Layer 7 of a small transformer language model trained on English Wikipedia (11 layers, counted from 0, width 128). Numbers have three digits each and are written without spaces.
A neuron adds its activation times its output weights to the MLP's output. To switch it off is to set its activation to zero at one token and run the rest of the model.

Output weights of the MLP neurons that the questions are about. A number n stands for (n - 500) times 0.00054.
n6: 512598582642663326527868559385526329384625554713651739540610541620171371447424385461616533512675366582350346496603661455449447678251641519584606652274685359235504422560481453519634280590549733466481515452392439461298496407667511430485527444718466250654652435578310481500458327571664292580603363447504756731450500350550474365439607794598575370419602415500443655630385394563555591386579
n25: 273351476491341527355632410642504800461658595766366634625668559369452166672658450631643583438404589535392598750417519638229623695522445647569504170321589390480440264500470260723546518394487535534312496223478310513547626483594412334144427374554362615702563751274714369323651315557719543315282252359571447683630554398409612538568365663542615589277274509662543395540325736500467455419530
n43: 605291549452550796382418526729435355617152563440695625690480453438581356462720439425558212826270359673736206458621644780505402222617600311663778449442522693580500466490825554380702346456230549529397565204661317339875364339376416426553447821449553299514379500753556265552701466489697292525754591280425470653500585718311571314433355599624594509398552916746563597314419514114495555246510
n71: 340334473390329416311868287659223692627500517673365356425371361484422657592671329732720617517516480629463578553403338467352407561687755508450392443403428530473388385679596487391418567397673236575520557565542697721500781691617268544513630664540332787270465551473668619418334520237404481276450771562553262741492439388555562301551459577727509619476355319710241607407731504431456628500442
n73: 591202425533611348553512650597532243560591485489431412331545788457524569441496661463400592530507528572516514386568557443658476405358353300405280586623661462677476511592631582625637441466402395427596372493366603913518392567631350578392467324632449657255458755374360448457310432645603749627379390526665576500655512489430637638407825455516792445451584473500391488693553479731518511515565
n79: 555330508496469548521487430659290551500382529875517402754542360440473423459329607492360500425607554550206448254038536488543530559284572558533521488424566664519286413428459712386628574663548492740449556325442406475373487774800373429409500532487651508516783516202432483520563538473484359783671366557389344281340218361747787626500650395540395461743346465646362517587485355382699598549395
n123: 381309389366513407302402416751522644323591579386290505621519694437526603174445294419347549524549409443505659750420362326742308614472493310330661572577426902709717430222441402477446711392695341495670451527435592509509370640418666425732725622568611537541447403708450772671495559100284449297679459422155514591574404443714245764367570533300804413602797179566291421458693380509562275271605
n154: 744540555354380630495644492933597562693527573561594405406318118656419623369663279496422614486571358551416478540526404738842559650329536738287771438504474411828607657325477468423513476463777546292289482668606495532650681606419487461326509625471627383398395600734189759673475463460532142371310523396341359559650562757349469455568480668411547526369311629393725137567593321649370578468137
n158: 328584637535515357642533329512256510433506491516552451580426589463317420619538228514681710468632625523328444494421406592557678445564701775469445494497736335407564490559413580412383654664509452519530482586379443353519599455344558494398547528583478584478497373392309497580455478414440395467491585487564646512424441503354589618565286329533299660714450397384479530572579603555533473560659
n172: 483615519320465460394689504407500574475327629298655548480491561434301699596413634404311436730561665619423529488363219456385488204458387680384551492573543444485487344626785644704594544798529597508613456589774479142596548525463751712340737569746625554467600500522549534443582306413554417705537558467492715620425435157680429491566383466673071370416475654475455447531385544427587034583348
n181: 562519308666425488492754745511526477553310790330301820691550496659535655837459442649606529504664489581369456376427342303378437543481728538856415453420530377312621489457444382481456544254411580687475354478363474473432767450422474713504373607464387452493583666617489336603467382591448437524545392541537589664474692473405292210454399442483659486680612611569683572396518540357561507474381
n188: 473670497201608725492620596325660393493395368375637569462481590460418397654427603564585649511486386635416482379408431489493466667552424386548587532337399489561221466458442329438461469369666265562475593378285562619705504634442493327548376486531419515320546566291471586353464534222354459346431485533700527475301554485400475553387567564516489718489511291223337332473733666534182735562743
n216: 419413359605369435500557531497661546377503503298419546452431533513563639480375615522452614500345404490360583680454586487384472353655662398608538477628317583516529503553453514409540298306809328554654385385356476603744418545507421493616294682632459547623379371587606342527496098582544410482422338594378514664486687392660397522503420611656653548445450657573508738512305415333568610355463
n232: 347562447548491520597527543491494589455509475419444507678581417382500583616572607671665460161488405374338544558372528607656430480362979414399205521625533474506598497401309615522278285519382497522344589423519431580380500516575466697513513509517695531494441503456602397441611504594440584441428513390411435397680697429519682500547391432480519774521572483638552463390674582422512560544531
n247: 472361634681563396312645525432481317631477559460480349485508274296474456203399378529606394789740563356504627420617517637291399395476331563426613530688698821453525830508508516250336429548427512442443473572540379334375492444349466621575477446541351597508725693655416393546724536672449370357410710473534322294665275589587637405416665528424262596455345570772487721644523290576369433640380
n255: 663512385862524311432434571826584431240549351551504500340470302581341376492442576569366296542307547627468451580396505379658558675702619346339590520481247483557584513362705504136249447627720315455632633456429550404661617559220387536571566492657686603585491363362613542727450380650607312574611644405528491635288357300517093623319473742504521156556406286513585707420560397496607544558496

Each question names a token from some text and the token that comes next. It shows the activations a of the neurons there, in the order above. A number n stands for (n - 500) times 0.096.

Then comes g, the gradient of the next token's log-probability with respect to the MLP's output, scaled to length 1. A neuron's effect is roughly proportional to its activation times (output weights . g). A number n stands for (n - 500) times 0.00071.

"D", then "ivision"
a: 501500510484497524503499501505502496494502497504
g: 690575566556626348452511641502519528510604459667596189760340585577353448521637757585688479323407487544444446681623466566357554598737473663565564541512532601195478273486378280583535500555322544434394461522446470534357427628604465476507421409595550521666568538468452519586375593564383792365389559623537269519508379584343633063326489411553332526532632324193640335366532488438630489495692
Which neuron, switched off, raises the next token's probability most? n43

"\n", then "==="
a: 533506500500497496501503501495630501470688507504
g: 290580462260538347746449707504326337386512298291476646556561691524466564361784691517555412296443341519442486536468528407690633246475584575542435569233452624208628407471631539375471475467688404617557379454655390316331540707530712549575657515603531604383664475315497332597391413361400370437677578409582625531420554678647396611557490682398361580255624625505576464604442541640578573477336
Switching off which neuron hurts the next token most? n232

" same", then " frequ"
a: 507501441481501501501487501495497506501495494497
g: 403490629493261526600597706739407567481633364407480287627583454354459320419464641447386409564457299560756559533490401342594457611457596463333491605172599514477433321676576598716481441435635668577447553297345667530637440817478462583444603412491296483510584492449549286499529436475467270527598621577675474288621576675625324389793455304585558496580484584425512560323237571248506610688461
Which neuron, switched off, raises the next token's probability most? n43

"\n", then "-"
a: 499501500499496501490502502494610499500581498500
g: 537313527634470340225658535529232247516420378252524618634599746502426419498690565378540549612496668513647585676325720502186594532526488591629569385526369454326609433383596595372517319424558382649449441462407694520381533524727307538531629662437232717385586355568399448793318338611565697554467499578511550611473342401484363605523582629618380557474716465450546590358436334541444467591348
Switching off which neuron hurts the next token most? n181

" from", then " ENG"
a: 516494501500499500501499499511505495439497499497
g: 576526792594592657309531414413342546675582208604535381491425388656469702514378306536641387552490523563275623630628707211562436598552560235463478659403580484280569669387651237641616462694630500458662497572547405589389510423629602291292545434440442464306421636448475571439605624503378642404553554565680393506394477655623331196526350558509306524591508600455403369402451385380485518751643
Switching off which neuron hurts the next token most? n216

"J", then "S"
a: 500497505501503510500497539534502519504506497496
g: 566587474469448633510578471578577439469389523398464523386669631409577732623287399483349727530736540240430369524529471397551410551562430435259705499482402585667670465792499551577492425508740687532650510608466434451363363436273674690336218317519529444689446623295383308397555656619518453487274577719532249307702512434520565563642301426301545347585406545448509483459558666352720404555473
Switching off which neuron hurts the next token most? n172

"ory", then " Cross"
a: 465502498500441490498495540497502494488500499499
g: 471463469305395549533511411378439714350428638182659759712540672669715397434637578335606464324660356630596409569586363450474559496264463443416638515442600479539551604543457462570691304657283617409375707469594599604661138388430609551523476601331646308572406427484344451591495441592478371402483490412383430666535624440499485553575682447540151595255526638549562450395578399393511446666751
Switching off which neuron hurts the next token most? n73

"-", then " Han"
a: 487464503499495505501499501499505499500550499500
g: 523439550450305411487585504489499502566662528572150577434537516464515495533401366604447356491625378599511469451561701326368596671585501514476579484341650403649316287379444478426340676488429464757486617269813561463491554264391707672410374605356655488413435348327563872330705444606434417569685695497543552431693570501540612507619490373322709346465563423502621554518565397383248691275594
Which neuron, switched off, raises the next token's probability most? n25

"0", then "3"
a: 501505498497492531495500500500501502492505494498
g: 493460524250772489295417334584343730524496634395780575403645532362319557225546552471454634478411523390542288542534613549645305562374467492338529420361435506461331375600269475379586652650648455687565435324554407566341739433449689328557419753490500497321626510471444608563623517511559444775648541731351472720460673535426609425506354342397760465375358481574264618514660515517513503563444
Switching off which neuron hurts the next token most? n79

"6", then "7"
a: 500500492475496504506500505507494501494499330497
g: 557486482598478484288616753691809771686222416585554699466566483562437568501519484185441542489628791521450537366695712432519511381274408504560393240374412416648532600417688576528643338576403473306518422413612471419442531642523639455427493444593494281651428414607637484643382444287500532611543605253558429645287355630614465638569303484391501445375551534495225569328585515442463377656461
Switching off which neuron hurts the next token most? n247

"1", then "st"
a: 500501501499498503488500498501501498499500492503
g: 751625424617512257328436234459283568563506438504483567425357759449642471570649421629673567476768717325384463322559508599448518733517496709351402538553450527330405520636427655528370527612376575459714573750564318619562324542386410406442320527640260537699669609417571474386571440491594275336232727332640573318594423556447518441394649423584643419416350501583577537489463320479451473651423
Switching off which neuron hurts the next token most? n123

"Pl", then "ay"
a: 499502500521492502508497499498507501505500498507
g: 680579554220309724599735438590677488633548479460376654642484549655592353471604445632403563464450427353439486620453654523387308473455624526626501409364410527623461524603518622508372430482384555542294626564509729434422508429409513529536776457378471342340571368653809629409501455435457464519578712455486654397367380524415227521400657525520394409688334570539219648305683310299800467523223
Switching off which neuron hurts the next token most? n71

" I", then "ron"
a: 504499497502499541504467494503499504503500500501
g: 473339789630574219294337486326585466467479473490275549488575735402559536318686429385475511488348577276535218575598313479493610283616539613568417409455578481517684510628591398490514508643470612651504577630314580427468328463539697398777484691516401634490577645673501469479412328280264457406502530517458458503628539268394651536422473307354454461611666741639569620509574580615681179608500
Switching off which neuron hurts the next token most? n154

"le", then "ut"
a: 501500500493497496504499518508496503500501501504
g: 429425713679463572659511688398303702630497581388535381439514489281523472461236391618423543767611424419717626431432747380562437461508408494355550393500427414598533408105378499622435491653791758586580682371523419417540544529514629529640329673384639425651389336556314472670382493609466317672572356491598283642490588333382485599470554287556571348321609612522483495620419253492485514598414
Switching off which neuron hurts the next token most? n71

"olf", then "ax"
a: 497500498493523510500498531500498516499500498526
g: 700551495328519487491383694329573666492419512256379642510485691622461352371294464697479480647491433607363785482537508625413518527310461478201546498431300401449693703523431559600581407566834555582662468383554363532613208522442477669473356504529545569434505651434228575422537301405580510560508653384340588615324550263556536638453516534330531464360543517369628495488788323401688474792474
Switching off which neuron hurts the next token most? n255

"iz", then "ier"
a: 497496500492500456496499509507495501479501485503
g: 733497455627599556301521542465487408474463298410339740487227634488526545448478404431469662618444237411563554328516201529836320788561421470483356468507502626546289413494543620605814478598596466504435505355450500605392469365609508341827585644598496536421375772633428521535576334624508390232436614675513650569466615619534518615623532481316527460378719425502627395294409439469423354379436
Switching off which neuron hurts the next token most? n79

" in", then " early"
a: 501490527501498505498489504504551504505504506507
g: 350553530527484355525611426531326359567404660721493630703324381489497558403570515350557345472390369597682580482550425529429433753338634716571345492527420361296354448768309413422581418447477438775475688459367391529427536471517460690405770363603557404545910496524374377457387471398685411456586479371420389465579387567250436573396383625582538654340501772606389602715433665596362441608696
Switching off which neuron hurts the next token most? n181

"0", then "8"
a: 509495501500496516501500502510503504493502437500
g: 628454444488573757381515613560577499549622529401564720310471443680443524520507448444363557350492653553541586607512570398405308318349550671436468467445474584504635396551516474743816373575437325555394459594722724783326516391290675278632404336708443436532392578625600279389513501305456438388577511306618538764455342491637408366659217568303447383482661479314361446417637466651562439469699
Switching off which neuron hurts the next token most? n247

" company", then " based"
a: 500500504495499495498494527500501499500504500502
g: 598590614454467538443488229474590575475495175330521514306408496647482303509451391765473446555421522390605601483493667483286555628315415741499543277389577359622355335430504710637350588440578503393573564511633568416691751433436409620577355322472691541650516435538367507614335646422420202456323668394631504541688530479337758222512505658624501646628516361482676544541628491374524308695544
Switching off which neuron hurts the next token most? n158

"\n", then "\n"
a: 501483500501497500489502506500977498507557501502
g: 480480558522576657695319508604706746585476383617550418453479229470513713496416424554474455353486276465261490264750360598852420332337586378389325741683662519566294467633420484445623639552431626373405547573589486427551611455359716498710374347543766255607325609466615616183526578457429475404460552495511460384544705529420611477537246442510549529430354394592406470488447542530566547487654
Switching off which neuron hurts the next token most? n232

"ant", then " rank"
a: 501503465496506498500497512503498504492502500503
g: 477610406516483268473836466514372492371525633483648328541355644494629542577444594711753377449438651698438473600598163266431566583548688437332757463373548487324717418511656469535557612428437483458380547500405657647304437561475706621465529480737520359606526554595417518574271419486455520291266668545377507432563477363238363304568505477372548649414642615509325448458312421607581482462786
Switching off which neuron hurts the next token most? n43

"K", then " I"
a: 500499502503522540497501530500498502495507500498
g: 513415457668656578584518472353579271372475370574323408659647477529546490496574700596500391559608259764627470312411374368480744546481715472542769751344724445443242584296649355229545554368413544396375448395506465460487399417495325477583675566459470572471413438669347562428481426908297699500642413353622526350503603605369366668491624578413466444540450453740439539565526490521304628469516
Which neuron, switched off, raises the next token's probability most? n158

"erald", then " H"
a: 498500498494507489503515535521500575502500495500
g: 501713723613534507514474458463559371520794457504415469468633419513608449589509553484401465414589369339400606513180788259347586444515627577632548535352661453615340630344450317247524377473339716355633496366498194612521503343320516603521333619274596558484512406393479305436647554509325737741600584590619492154561596550528479532621664659371504536406469404559366583446642594539419690623450
Switching off which neuron hurts the next token most? n188

"ed", then " for"
a: 501501514498493499502494503501499509500502491508
g: 453608649541480532426453469287392456428532729405532459584411436536861444448413537760351595658487727714299723418513557518204623662561396716409418514587359521342633800358469656497702387719513555193563365464467601666433636484770283489561382364531477638562436439321488522570474392271313477424497457399545444710471335515631553501542534501236357593475511471352470409569493424632559429510392
Which neuron, switched off, raises the next token's probability most? n43

" to", then " "
a: 501498499498500501479495508612499497450506479502
g: 620639633410535885553341562445350539668575401563396364383208495354277315520532660428495636444683527365537530379397451430766394487468405260497486612556556415587560549395579423480340336332642558348540398600318415535360564548653564428553792600451626459400395549641384447531488491740423603547388652783464627326492378608653662347665303410468544320669575292271619604559584616456580456602431
Switching off which neuron hurts the next token most? n216

" Broad", then "cast"
a: 447499507499497497504500495504499502473505499498
g: 340519661532528778675537463418666516288479382386688197346664648574436564577512720513469529524637601411589549565397575408452696302546466629438568544657667387471588377321379418673453494518495583549574517495661445523550544461406599438268485401589586289680425714301554322468198535526526331389497597302457293554383639479506572111298541579727448570306647506337330555565579580474593467722460
Which neuron, switched off, raises the next token's probability most? n6

"===", then "Pl"
a: 448493499493497498500499500509497502500516499541
g: 658606424536798488466595259488516590295554687599627571590370403772504589628499457485426685507538573559570498394367452355574336532567459528260284524891418503359393437532598682543569485505612739622347510439645485477532561611538528774225378581682360469551503522481492385550331520533601202336499355337559592462446669279493348588322723644440590456443539555231423361307454355517580524392435
Switching off which neuron hurts the next token most? n255

"agg", then " released"
a: 500498503496449499499496529500501510489503498502
g: 397440521343450430349601462553553431332665591751497479495365513274369407428736399576478427764261495643584619449477394471377454366685659528582483381442467450503478443736667405734715460512641600455540588524259544461641726725569600467419425601583321361580394691512649351649339449669543700606541200369440597316473410280365322527447419547461603578551202486609396593599358729488435525370586
Which neuron, switched off, raises the next token's probability most? n73

" Pat", then "ent"
a: 500500500499495506502497500494500542497504500500
g: 608485625630486481544354546471460717418348552409628366477403588429621637590410325437424667624450685273685563545621423527608464643540336472593388802644265444230590490471357539650488482401513418760253567366481765602492311517617473439606725335796337453565518578671391505480556293468647190419464413483462349614579362376623561521528352477470562232304667553486542409520555575323670396560477
Which neuron, switched off, raises the next token's probability most? n188

" Harry", then " Allen"
a: 525499500498498498498499562497501541500499501491
g: 504421779448512395674544438379462524478598598200504281404484501515507340481531391452374679400487503130390555572367451617558516783479573507520490706485453563582630629611663582426634381585432239533567621424252516603440600575542321704571314524643482473393455516384128631476567432580370438733495462359534469355643633516408614473672421558442436505588348616631290643429736391823455605324423
Switching off which neuron hurts the next token most? n158

" on", then " December"
a: 505465498500498499496495503518514501520523500503
g: 625732458642546590442396396421400545539645560478589513404454648404301532630430496550501526624574633725579505370342685651436341469535328621589493713369261552428421683338467501496569433577368412440513844420371524657541668565391641589713421295345445562402587563516473426543582376500370590630685482336311023546560374500625513241276346406529491573400395518489554511564725497589488643213615
Switching off which neuron hurts the next token most? n25

"1", then " August"
a: 501498505500499504502499501586499501493512481506
g: 493695561572597472643298379316377362462579509738388660401555426404602583462570578477473550519840468875662696429270384513510374207696680527590496392559602343611499437421637524388466403497486585392616620539220584707455412477499490435658602502453264326293583461652451469443620521660415284603379619456548266369506619421569346570390699436384287252463594445519474568615444533553666616390531
Which neuron, switched off, raises the next token's probability most? n172

"ant", then " ("
a: 498499510493492502501494556524501502468488496504
g: 429362466517554652256355567559569569509412463445257495598724359310574580570364552598539572245554508385508561571594285502429626568417468506422322529689326592606452360388390661625396585609383375370534603292603546557910729481558670593611550320213328561567522382512578537529573606309460571521293556500426177613431416645471535601436516535435437582527599535682636312627422715795495343470330
Switching off which neuron hurts the next token most? n216

" Carter", then " from"
a: 500500506498461502502499558501503499486503498499
g: 471416570478717426494542307605617549634644628565579592339403385462547247227472453606397376436521449534469222543442462500339464442623510467666478430372310578479539356661525368503692613247438769410407690401234588601426519592589367415484373494658458314521408653487368703474568577662527767532538398584331607700478376544377351431404750585641225648686627404598419517709300588664653416489500
Which neuron, switched off, raises the next token's probability most? n158

" Tom", then " W"
a: 498499500495500502500496525497501596496502497493
g: 566483404504618604515626579567486709570661536569556375519672566416400401591652798337569499403422594491509506381318596389477363293398710403528636686360504576328636498480573365479571363467440707258404556411462368661622520465190412591441330438100659736493624689497495550618345524522342732316586620479669495334382524459448466489453637649442336531401456572490271604335355792440393501638585
Switching off which neuron hurts the next token most? n188

" Williams", then " to"
a: 507499498500483499496501542501507489504504498497
g: 645360469469609307453565294409592482578597743685579576474292311435467389362665484538350444598511370611467343620663474240493392594474663424603550638442575376510587563642501392548582663309430643519607514261313678548476256600444329448528430404630441548782549689542367690492569637416487521277523381275506607887512483533306450474432754663451387537579496482457372796419311411554434405426589
Which neuron, switched off, raises the next token's probability most? n158

" Rank", then " Senior"
a: 504502506501493492505499500497500504502499501501
g: 581374475384581495463340450695400387532689331605464493504421574465461489392608352547607711327517259670477569386477521525524422524556855334376315460367618716446523679557515429348740520553520533279720182816413389645512618345529419538525431467371533581320613496479537482581679735425698692423547482601610407413455542379444231366515670437643327404633407542809367493507489502370317482500608
Which neuron, switched off, raises the next token's probability most? n73

"1", then " July"
a: 500505500497506501499500502499502517495498489501
g: 554672447514718421547289333318337567468624486663315641335503441399491648397578516479519417495678547819540575499322415447671394431564645440594490555424415395593426422466659452393421524591552543351615677724273606540411553425409505672684441452358326537202500427661528613488556576635493347609433637475446331495516557548666239365310497454320259416479347645678360693727466671298799594477581
Which neuron, switched off, raises the next token's probability most? n188